Layer 5 of a small transformer language model trained on English Wikipedia (14 layers, counted from 0, width 128).
A neuron adds its activation times its output weights to the MLP's output. To switch it off is to set its activation to zero at one token and run the rest of the model.

Output weights of the MLP neurons that the questions are about. A number n stands for (n - 128) times 0.0019.
n61: 101, 215, 191, 110, 180, 104, 59, 152, 117, 130, 137, 121, 75, 150, 106, 88, 144, 160, 89, 139, 114, 205, 121, 165, 109, 133, 91, 150, 146, 140, 128, 189, 188, 150, 34, 72, 142, 137, 110, 108, 130, 159, 140, 99, 115, 106, 170, 129, 154, 108, 134, 130, 141, 188, 152, 155, 153, 47, 117, 162, 109, 80, 167, 104, 167, 157, 106, 150, 136, 83, 133, 130, 160, 63, 94, 123, 165, 134, 106, 137, 172, 214, 184, 165, 162, 191, 144, 167, 110, 128, 127, 107, 120, 159, 103, 120, 126, 172, 177, 144, 176, 39, 123, 161, 79, 83, 184, 182, 37, 146, 96, 161, 87, 92, 152, 137, 170, 121, 148, 131, 121, 175, 96, 191, 14, 166, 110, 130
n136: 165, 133, 78, 99, 104, 152, 123, 137, 111, 108, 93, 175, 150, 84, 152, 177, 161, 131, 101, 71, 124, 161, 140, 181, 188, 218, 137, 224, 98, 121, 83, 185, 76, 97, 97, 152, 131, 174, 166, 191, 112, 167, 142, 204, 41, 188, 144, 165, 129, 85, 193, 148, 162, 149, 14, 112, 118, 84, 110, 166, 136, 99, 184, 87, 138, 161, 152, 168, 126, 138, 130, 173, 138, 147, 142, 126, 113, 154, 116, 129, 81, 189, 178, 109, 174, 160, 73, 111, 145, 145, 163, 102, 148, 59, 98, 111, 88, 148, 36, 97, 93, 101, 117, 119, 120, 118, 125, 212, 150, 144, 89, 97, 137, 87, 135, 127, 151, 106, 112, 104, 115, 111, 159, 151, 121, 128, 127, 182
n250: 167, 109, 151, 119, 112, 121, 68, 82, 70, 139, 83, 88, 114, 139, 165, 149, 144, 75, 163, 124, 145, 173, 60, 168, 129, 156, 118, 156, 147, 90, 123, 207, 137, 94, 144, 136, 114, 57, 75, 80, 64, 91, 112, 192, 175, 109, 177, 136, 120, 140, 126, 200, 197, 43, 110, 98, 187, 104, 156, 81, 154, 135, 74, 146, 133, 166, 136, 141, 98, 125, 109, 148, 92, 158, 108, 139, 68, 98, 127, 162, 96, 160, 96, 126, 186, 64, 61, 87, 97, 106, 126, 112, 116, 138, 161, 175, 123, 147, 192, 164, 132, 184, 145, 109, 80, 103, 176, 110, 156, 75, 151, 148, 131, 52, 150, 146, 61, 128, 159, 183, 140, 50, 108, 124, 91, 144, 147, 155
n276: 132, 54, 118, 73, 135, 118, 132, 105, 118, 117, 131, 115, 226, 100, 91, 181, 121, 98, 156, 206, 89, 192, 121, 199, 89, 95, 103, 94, 162, 116, 164, 106, 162, 178, 75, 156, 156, 75, 175, 76, 76, 122, 129, 116, 113, 189, 96, 99, 202, 125, 118, 168, 177, 83, 91, 175, 131, 142, 131, 196, 163, 102, 87, 182, 168, 156, 114, 66, 119, 96, 97, 96, 99, 63, 60, 139, 121, 147, 108, 151, 114, 115, 139, 151, 179, 113, 130, 147, 153, 103, 116, 193, 189, 133, 135, 165, 157, 106, 189, 163, 119, 164, 130, 211, 92, 152, 129, 148, 130, 151, 116, 94, 51, 106, 120, 183, 98, 141, 100, 91, 91, 100, 154, 185, 151, 133, 155, 90
n291: 100, 122, 176, 155, 112, 106, 128, 79, 153, 68, 145, 147, 127, 100, 68, 170, 92, 118, 78, 103, 119, 113, 163, 117, 122, 119, 134, 94, 189, 116, 228, 135, 154, 102, 159, 168, 100, 28, 64, 143, 121, 118, 135, 130, 141, 157, 165, 148, 140, 55, 191, 138, 180, 116, 160, 100, 102, 142, 166, 148, 131, 137, 87, 175, 129, 140, 180, 141, 162, 195, 141, 98, 113, 116, 126, 116, 163, 143, 102, 198, 135, 215, 142, 126, 152, 173, 177, 153, 180, 154, 92, 150, 164, 96, 143, 101, 115, 105, 156, 142, 163, 78, 205, 38, 158, 180, 136, 67, 86, 172, 104, 174, 137, 111, 117, 129, 134, 124, 150, 161, 134, 210, 193, 176, 113, 111, 144, 180
n308: 121, 136, 101, 210, 78, 101, 102, 102, 168, 78, 172, 129, 154, 154, 129, 141, 160, 156, 124, 65, 80, 137, 160, 154, 191, 135, 120, 112, 157, 154, 159, 109, 167, 51, 96, 128, 65, 130, 149, 52, 88, 161, 159, 83, 95, 92, 104, 187, 137, 127, 176, 109, 74, 167, 197, 180, 168, 132, 72, 158, 163, 148, 72, 169, 50, 83, 105, 167, 150, 164, 135, 124, 120, 124, 181, 175, 166, 125, 180, 143, 79, 104, 96, 154, 132, 153, 152, 150, 152, 111, 92, 79, 127, 93, 173, 134, 132, 100, 121, 148, 100, 81, 100, 160, 138, 123, 183, 154, 129, 118, 121, 143, 164, 114, 102, 71, 151, 122, 86, 62, 157, 144, 175, 166, 97, 90, 158, 146
n328: 156, 133, 183, 99, 133, 104, 174, 109, 95, 158, 110, 111, 95, 113, 96, 158, 148, 112, 183, 61, 201, 142, 158, 118, 153, 91, 193, 135, 87, 194, 171, 125, 77, 197, 154, 123, 106, 97, 129, 135, 172, 127, 94, 53, 58, 150, 92, 124, 125, 127, 84, 67, 73, 118, 152, 116, 141, 100, 174, 104, 129, 121, 195, 141, 158, 147, 187, 154, 79, 156, 99, 121, 87, 112, 124, 143, 139, 106, 167, 184, 91, 70, 114, 166, 69, 139, 87, 74, 83, 113, 172, 150, 143, 92, 99, 147, 98, 165, 136, 127, 153, 204, 160, 101, 176, 46, 82, 126, 192, 114, 94, 90, 147, 159, 177, 161, 114, 135, 92, 109, 118, 124, 100, 95, 146, 42, 132, 114
n365: 180, 149, 137, 132, 135, 163, 128, 114, 141, 75, 111, 183, 98, 123, 133, 186, 165, 104, 102, 140, 137, 141, 74, 155, 79, 128, 127, 207, 65, 176, 142, 113, 157, 100, 107, 171, 122, 152, 38, 148, 62, 16, 148, 102, 202, 112, 134, 125, 89, 108, 72, 152, 85, 115, 137, 91, 70, 131, 167, 191, 128, 196, 177, 109, 207, 117, 118, 115, 112, 132, 162, 102, 87, 150, 130, 168, 194, 145, 162, 121, 118, 125, 80, 174, 118, 91, 154, 109, 96, 96, 100, 104, 143, 98, 148, 82, 128, 120, 156, 164, 180, 247, 95, 67, 90, 109, 170, 133, 161, 163, 162, 84, 65, 180, 96, 133, 76, 141, 72, 151, 90, 120, 143, 97, 142, 128, 165, 131
n403: 113, 80, 114, 176, 120, 159, 176, 130, 131, 108, 40, 131, 94, 117, 70, 148, 198, 133, 178, 178, 157, 69, 117, 151, 143, 133, 174, 117, 127, 70, 145, 121, 30, 134, 137, 174, 86, 46, 94, 158, 194, 190, 182, 197, 176, 115, 111, 121, 72, 149, 99, 143, 125, 128, 186, 145, 163, 144, 158, 167, 228, 139, 95, 150, 145, 91, 59, 119, 121, 84, 154, 140, 94, 115, 141, 77, 225, 82, 141, 138, 199, 158, 123, 105, 87, 104, 176, 165, 156, 175, 163, 90, 166, 129, 111, 129, 166, 140, 112, 185, 188, 186, 43, 117, 115, 105, 106, 97, 140, 116, 73, 168, 178, 47, 143, 172, 148, 86, 160, 63, 125, 113, 150, 141, 139, 117, 139, 58
n421: 82, 107, 123, 146, 165, 126, 165, 119, 113, 122, 167, 127, 142, 64, 118, 141, 105, 216, 67, 115, 229, 149, 125, 128, 95, 122, 133, 131, 123, 146, 142, 128, 73, 115, 196, 96, 108, 126, 89, 114, 187, 156, 188, 86, 153, 103, 167, 109, 131, 183, 148, 163, 206, 128, 95, 180, 89, 116, 140, 145, 182, 86, 186, 126, 52, 85, 160, 100, 117, 111, 99, 123, 131, 61, 81, 161, 161, 152, 180, 97, 151, 166, 93, 168, 134, 154, 131, 73, 119, 125, 89, 178, 178, 163, 119, 138, 117, 199, 154, 158, 163, 101, 127, 101, 199, 120, 95, 154, 135, 188, 125, 99, 106, 105, 120, 160, 111, 107, 94, 168, 118, 52, 130, 168, 93, 103, 141, 148
n505: 128, 129, 136, 145, 162, 136, 162, 124, 123, 130, 120, 166, 127, 47, 140, 131, 172, 125, 120, 149, 125, 72, 36, 131, 171, 155, 125, 122, 222, 137, 162, 131, 93, 51, 193, 120, 145, 148, 97, 111, 162, 156, 166, 228, 100, 156, 121, 122, 113, 127, 118, 164, 179, 115, 134, 113, 176, 160, 27, 129, 93, 96, 75, 73, 159, 119, 136, 191, 124, 73, 75, 124, 83, 95, 130, 160, 71, 124, 145, 60, 128, 114, 53, 175, 168, 184, 167, 130, 110, 112, 100, 153, 182, 112, 71, 127, 63, 142, 108, 105, 121, 78, 105, 76, 124, 171, 122, 159, 105, 140, 139, 64, 107, 150, 74, 89, 172, 102, 59, 139, 141, 101, 147, 110, 129, 121, 148, 124

Each question names a token from some text and the token that comes next. It shows the activations a of the neurons there, in the order above. A number n stands for (n - 128) times 0.024.

Then comes g, the gradient of the next token's log-probability with respect to the MLP's output, scaled to length 1. A neuron's effect is roughly proportional to its activation times (output weights . g). A number n stands for (n - 128) times 0.0027.

"ag", then "n"
a: 121, 130, 123, 124, 247, 130, 109, 126, 162, 122, 138
g: 109, 138, 143, 114, 189, 180, 129, 157, 122, 102, 132, 125, 98, 80, 126, 123, 144, 186, 133, 172, 54, 129, 140, 82, 136, 120, 123, 77, 107, 116, 178, 111, 182, 48, 132, 161, 146, 90, 163, 161, 72, 103, 175, 108, 148, 149, 107, 122, 157, 88, 133, 118, 130, 98, 158, 158, 78, 172, 158, 175, 156, 46, 138, 100, 134, 125, 118, 153, 85, 83, 118, 134, 164, 108, 150, 122, 191, 121, 136, 132, 145, 115, 117, 148, 86, 198, 126, 134, 168, 135, 118, 100, 75, 145, 113, 137, 111, 156, 152, 184, 126, 136, 109, 179, 90, 136, 89, 154, 44, 169, 135, 138, 115, 103, 155, 90, 132, 158, 130, 110, 179, 125, 142, 127, 119, 191, 88, 192
Which neuron, switched off, lowers the next token's probability most? n291

"ote", then "!"
a: 129, 133, 137, 151, 151, 129, 124, 128, 134, 132, 126
g: 111, 131, 132, 130, 146, 101, 98, 119, 127, 78, 188, 126, 115, 76, 119, 144, 149, 136, 186, 182, 162, 126, 80, 185, 104, 124, 72, 133, 133, 94, 121, 177, 140, 120, 73, 151, 123, 141, 170, 130, 109, 182, 114, 125, 79, 174, 102, 133, 204, 92, 167, 118, 167, 76, 146, 95, 135, 135, 106, 159, 173, 89, 65, 105, 115, 162, 92, 125, 164, 88, 115, 98, 148, 155, 141, 136, 122, 66, 151, 204, 84, 109, 165, 128, 83, 103, 118, 163, 145, 130, 115, 150, 144, 130, 175, 166, 151, 85, 172, 144, 103, 173, 95, 104, 98, 167, 134, 62, 119, 55, 137, 86, 165, 79, 123, 169, 112, 127, 134, 90, 101, 127, 99, 142, 182, 118, 154, 134
Which neuron, switched off, lowers the next token's probability most? n276

"iz", then "k"
a: 125, 125, 131, 149, 161, 128, 93, 128, 129, 128, 134
g: 181, 75, 120, 169, 143, 119, 141, 127, 70, 112, 142, 131, 160, 79, 108, 113, 81, 197, 38, 149, 140, 134, 115, 46, 166, 114, 98, 154, 128, 90, 129, 112, 131, 34, 96, 110, 169, 140, 158, 126, 189, 146, 108, 97, 102, 151, 108, 93, 131, 90, 178, 218, 186, 119, 115, 101, 142, 153, 144, 106, 80, 126, 103, 146, 129, 129, 100, 107, 169, 103, 137, 162, 119, 132, 113, 107, 131, 109, 125, 113, 127, 125, 114, 115, 121, 153, 116, 134, 160, 90, 171, 102, 145, 178, 139, 145, 142, 97, 144, 78, 81, 130, 114, 148, 105, 115, 135, 166, 116, 135, 125, 73, 122, 150, 185, 65, 146, 179, 70, 69, 151, 125, 116, 123, 88, 79, 87, 132
Which neuron, switched off, raises the next token's probability most? n291

"s", then " from"
a: 129, 127, 129, 116, 121, 118, 131, 121, 142, 122, 130
g: 173, 131, 76, 124, 244, 96, 149, 161, 84, 122, 118, 110, 98, 182, 166, 136, 100, 144, 113, 133, 160, 110, 131, 89, 100, 127, 67, 112, 132, 159, 116, 168, 200, 163, 172, 129, 171, 111, 104, 139, 113, 116, 160, 123, 140, 109, 116, 94, 108, 118, 97, 159, 135, 162, 116, 72, 122, 169, 144, 86, 97, 140, 163, 144, 111, 131, 130, 101, 108, 200, 160, 170, 127, 163, 128, 168, 95, 163, 107, 121, 152, 126, 84, 146, 105, 133, 99, 117, 131, 148, 176, 157, 132, 148, 146, 136, 124, 102, 117, 86, 177, 147, 128, 130, 114, 85, 139, 187, 90, 169, 136, 162, 88, 180, 135, 187, 122, 111, 195, 149, 110, 61, 160, 223, 88, 122, 155, 108
Which neuron, switched off, lowers the next token's probability most? n308

"..", then " |"
a: 129, 127, 128, 127, 117, 128, 118, 129, 129, 123, 127
g: 130, 112, 84, 132, 148, 127, 146, 130, 111, 133, 173, 95, 100, 144, 107, 116, 131, 145, 159, 189, 129, 140, 145, 224, 201, 132, 122, 136, 143, 170, 69, 160, 91, 135, 94, 125, 79, 156, 150, 91, 154, 139, 166, 180, 128, 103, 137, 116, 151, 130, 108, 158, 103, 167, 105, 102, 91, 106, 102, 170, 112, 137, 94, 140, 112, 115, 74, 75, 57, 119, 145, 79, 162, 99, 166, 121, 138, 112, 65, 141, 176, 152, 132, 148, 172, 148, 149, 94, 105, 89, 144, 99, 159, 124, 104, 131, 147, 56, 85, 158, 91, 150, 108, 160, 151, 151, 197, 107, 170, 130, 79, 66, 149, 191, 155, 65, 149, 141, 163, 124, 100, 88, 143, 105, 122, 125, 129, 65
Which neuron, switched off, lowers the next token's probability most? n291

"or", then "ill"
a: 134, 132, 125, 144, 129, 140, 128, 127, 128, 130, 130
g: 95, 159, 153, 116, 136, 151, 167, 153, 188, 107, 140, 71, 179, 102, 120, 148, 185, 85, 168, 129, 136, 104, 155, 210, 133, 130, 94, 38, 106, 197, 111, 148, 130, 95, 139, 145, 111, 141, 93, 136, 91, 96, 98, 112, 108, 138, 186, 148, 130, 178, 108, 47, 100, 166, 145, 207, 164, 73, 95, 123, 189, 148, 161, 140, 119, 88, 55, 84, 133, 126, 65, 109, 141, 142, 103, 148, 134, 131, 168, 92, 95, 160, 146, 123, 176, 132, 167, 91, 127, 112, 150, 107, 137, 127, 133, 95, 129, 119, 150, 97, 149, 111, 104, 124, 164, 115, 146, 154, 187, 78, 92, 108, 108, 134, 126, 141, 111, 170, 143, 156, 119, 122, 97, 118, 141, 179, 129, 83
Which neuron, switched off, lowers the next token's probability most? n308

"b", then "ird"
a: 127, 127, 120, 125, 122, 128, 135, 132, 128, 128, 118
g: 97, 145, 130, 88, 130, 155, 181, 152, 103, 154, 145, 147, 191, 175, 85, 87, 111, 149, 159, 135, 118, 118, 181, 125, 155, 116, 236, 41, 98, 128, 123, 116, 135, 153, 146, 132, 102, 113, 116, 98, 70, 87, 116, 102, 208, 113, 170, 135, 158, 131, 136, 103, 179, 139, 154, 100, 128, 112, 132, 110, 104, 101, 162, 156, 68, 118, 91, 108, 107, 182, 162, 159, 132, 163, 147, 135, 140, 85, 74, 165, 59, 95, 139, 141, 115, 64, 120, 130, 193, 157, 105, 114, 142, 137, 83, 136, 130, 146, 119, 140, 140, 118, 157, 172, 160, 142, 163, 97, 178, 144, 144, 98, 77, 129, 77, 98, 137, 159, 160, 70, 122, 108, 130, 136, 195, 124, 100, 139
Which neuron, switched off, lowers the next token's probability most? n505

"ab", then "an"
a: 186, 130, 126, 133, 128, 129, 129, 128, 129, 126, 134
g: 156, 119, 120, 140, 164, 120, 136, 106, 140, 141, 178, 79, 130, 146, 117, 98, 97, 165, 95, 97, 158, 177, 133, 88, 161, 145, 96, 83, 172, 89, 125, 161, 125, 164, 99, 117, 123, 153, 186, 154, 76, 130, 121, 134, 191, 111, 107, 113, 90, 93, 162, 176, 178, 139, 134, 129, 119, 124, 174, 184, 160, 120, 150, 149, 133, 75, 108, 175, 152, 166, 112, 117, 161, 106, 113, 119, 102, 131, 127, 109, 115, 135, 171, 118, 182, 121, 62, 171, 96, 116, 146, 151, 90, 66, 141, 135, 97, 105, 190, 89, 226, 119, 79, 158, 120, 164, 91, 141, 55, 112, 74, 111, 112, 121, 216, 132, 173, 140, 118, 110, 107, 155, 131, 83, 149, 109, 179, 126
Which neuron, switched off, lowers the next token's probability most? n61

"ac", then "ol"
a: 131, 127, 144, 134, 126, 135, 127, 128, 130, 126, 189
g: 84, 106, 124, 166, 120, 166, 169, 175, 115, 143, 155, 139, 79, 80, 95, 87, 138, 150, 136, 131, 177, 132, 114, 103, 101, 86, 133, 169, 170, 148, 170, 134, 169, 175, 173, 143, 131, 88, 137, 87, 73, 181, 131, 102, 125, 160, 87, 122, 64, 97, 221, 149, 142, 139, 134, 152, 139, 117, 79, 166, 141, 131, 49, 97, 102, 189, 129, 146, 134, 106, 129, 71, 120, 115, 125, 63, 119, 82, 138, 148, 150, 91, 121, 128, 127, 114, 167, 177, 130, 134, 135, 144, 120, 82, 80, 126, 85, 156, 93, 70, 141, 149, 135, 165, 54, 101, 114, 102, 126, 143, 120, 60, 113, 137, 154, 99, 109, 172, 133, 94, 127, 85, 85, 166, 179, 148, 102, 119
Which neuron, switched off, lowers the next token's probability most? n505

" |", then " Tom"
a: 125, 127, 129, 123, 128, 132, 122, 118, 136, 133, 129
g: 209, 138, 89, 150, 193, 188, 117, 98, 142, 105, 94, 149, 142, 147, 146, 166, 93, 126, 85, 149, 143, 150, 82, 226, 133, 76, 97, 126, 152, 161, 120, 105, 93, 64, 94, 124, 99, 138, 102, 136, 125, 124, 134, 141, 121, 152, 181, 116, 116, 137, 107, 107, 123, 105, 131, 174, 171, 121, 145, 71, 141, 76, 133, 122, 91, 108, 117, 135, 113, 135, 115, 130, 96, 190, 91, 94, 123, 102, 133, 115, 141, 131, 165, 118, 122, 169, 93, 156, 130, 137, 157, 56, 141, 127, 152, 122, 151, 99, 147, 107, 114, 185, 166, 130, 144, 173, 161, 148, 128, 137, 76, 155, 181, 113, 201, 42, 114, 111, 171, 118, 129, 94, 148, 165, 155, 30, 107, 139
Which neuron, switched off, lowers the next token's probability most? n403

" cm", then " /"
a: 124, 131, 131, 127, 127, 130, 135, 133, 128, 137, 122
g: 113, 112, 141, 174, 129, 57, 186, 103, 76, 153, 159, 140, 120, 81, 116, 118, 100, 155, 63, 141, 154, 99, 124, 102, 187, 114, 138, 99, 136, 140, 143, 129, 134, 109, 111, 112, 141, 99, 127, 140, 197, 192, 135, 127, 163, 168, 150, 60, 172, 141, 102, 98, 128, 141, 86, 83, 94, 141, 170, 107, 134, 108, 89, 152, 50, 116, 115, 174, 182, 192, 108, 99, 81, 144, 177, 122, 173, 204, 161, 121, 119, 109, 170, 140, 225, 158, 189, 86, 154, 133, 131, 144, 144, 141, 119, 128, 153, 180, 172, 109, 98, 100, 128, 81, 109, 137, 165, 110, 142, 133, 129, 148, 132, 141, 150, 132, 111, 139, 105, 148, 86, 108, 123, 87, 160, 76, 123, 142
Which neuron, switched off, lowers the next token's probability most? n421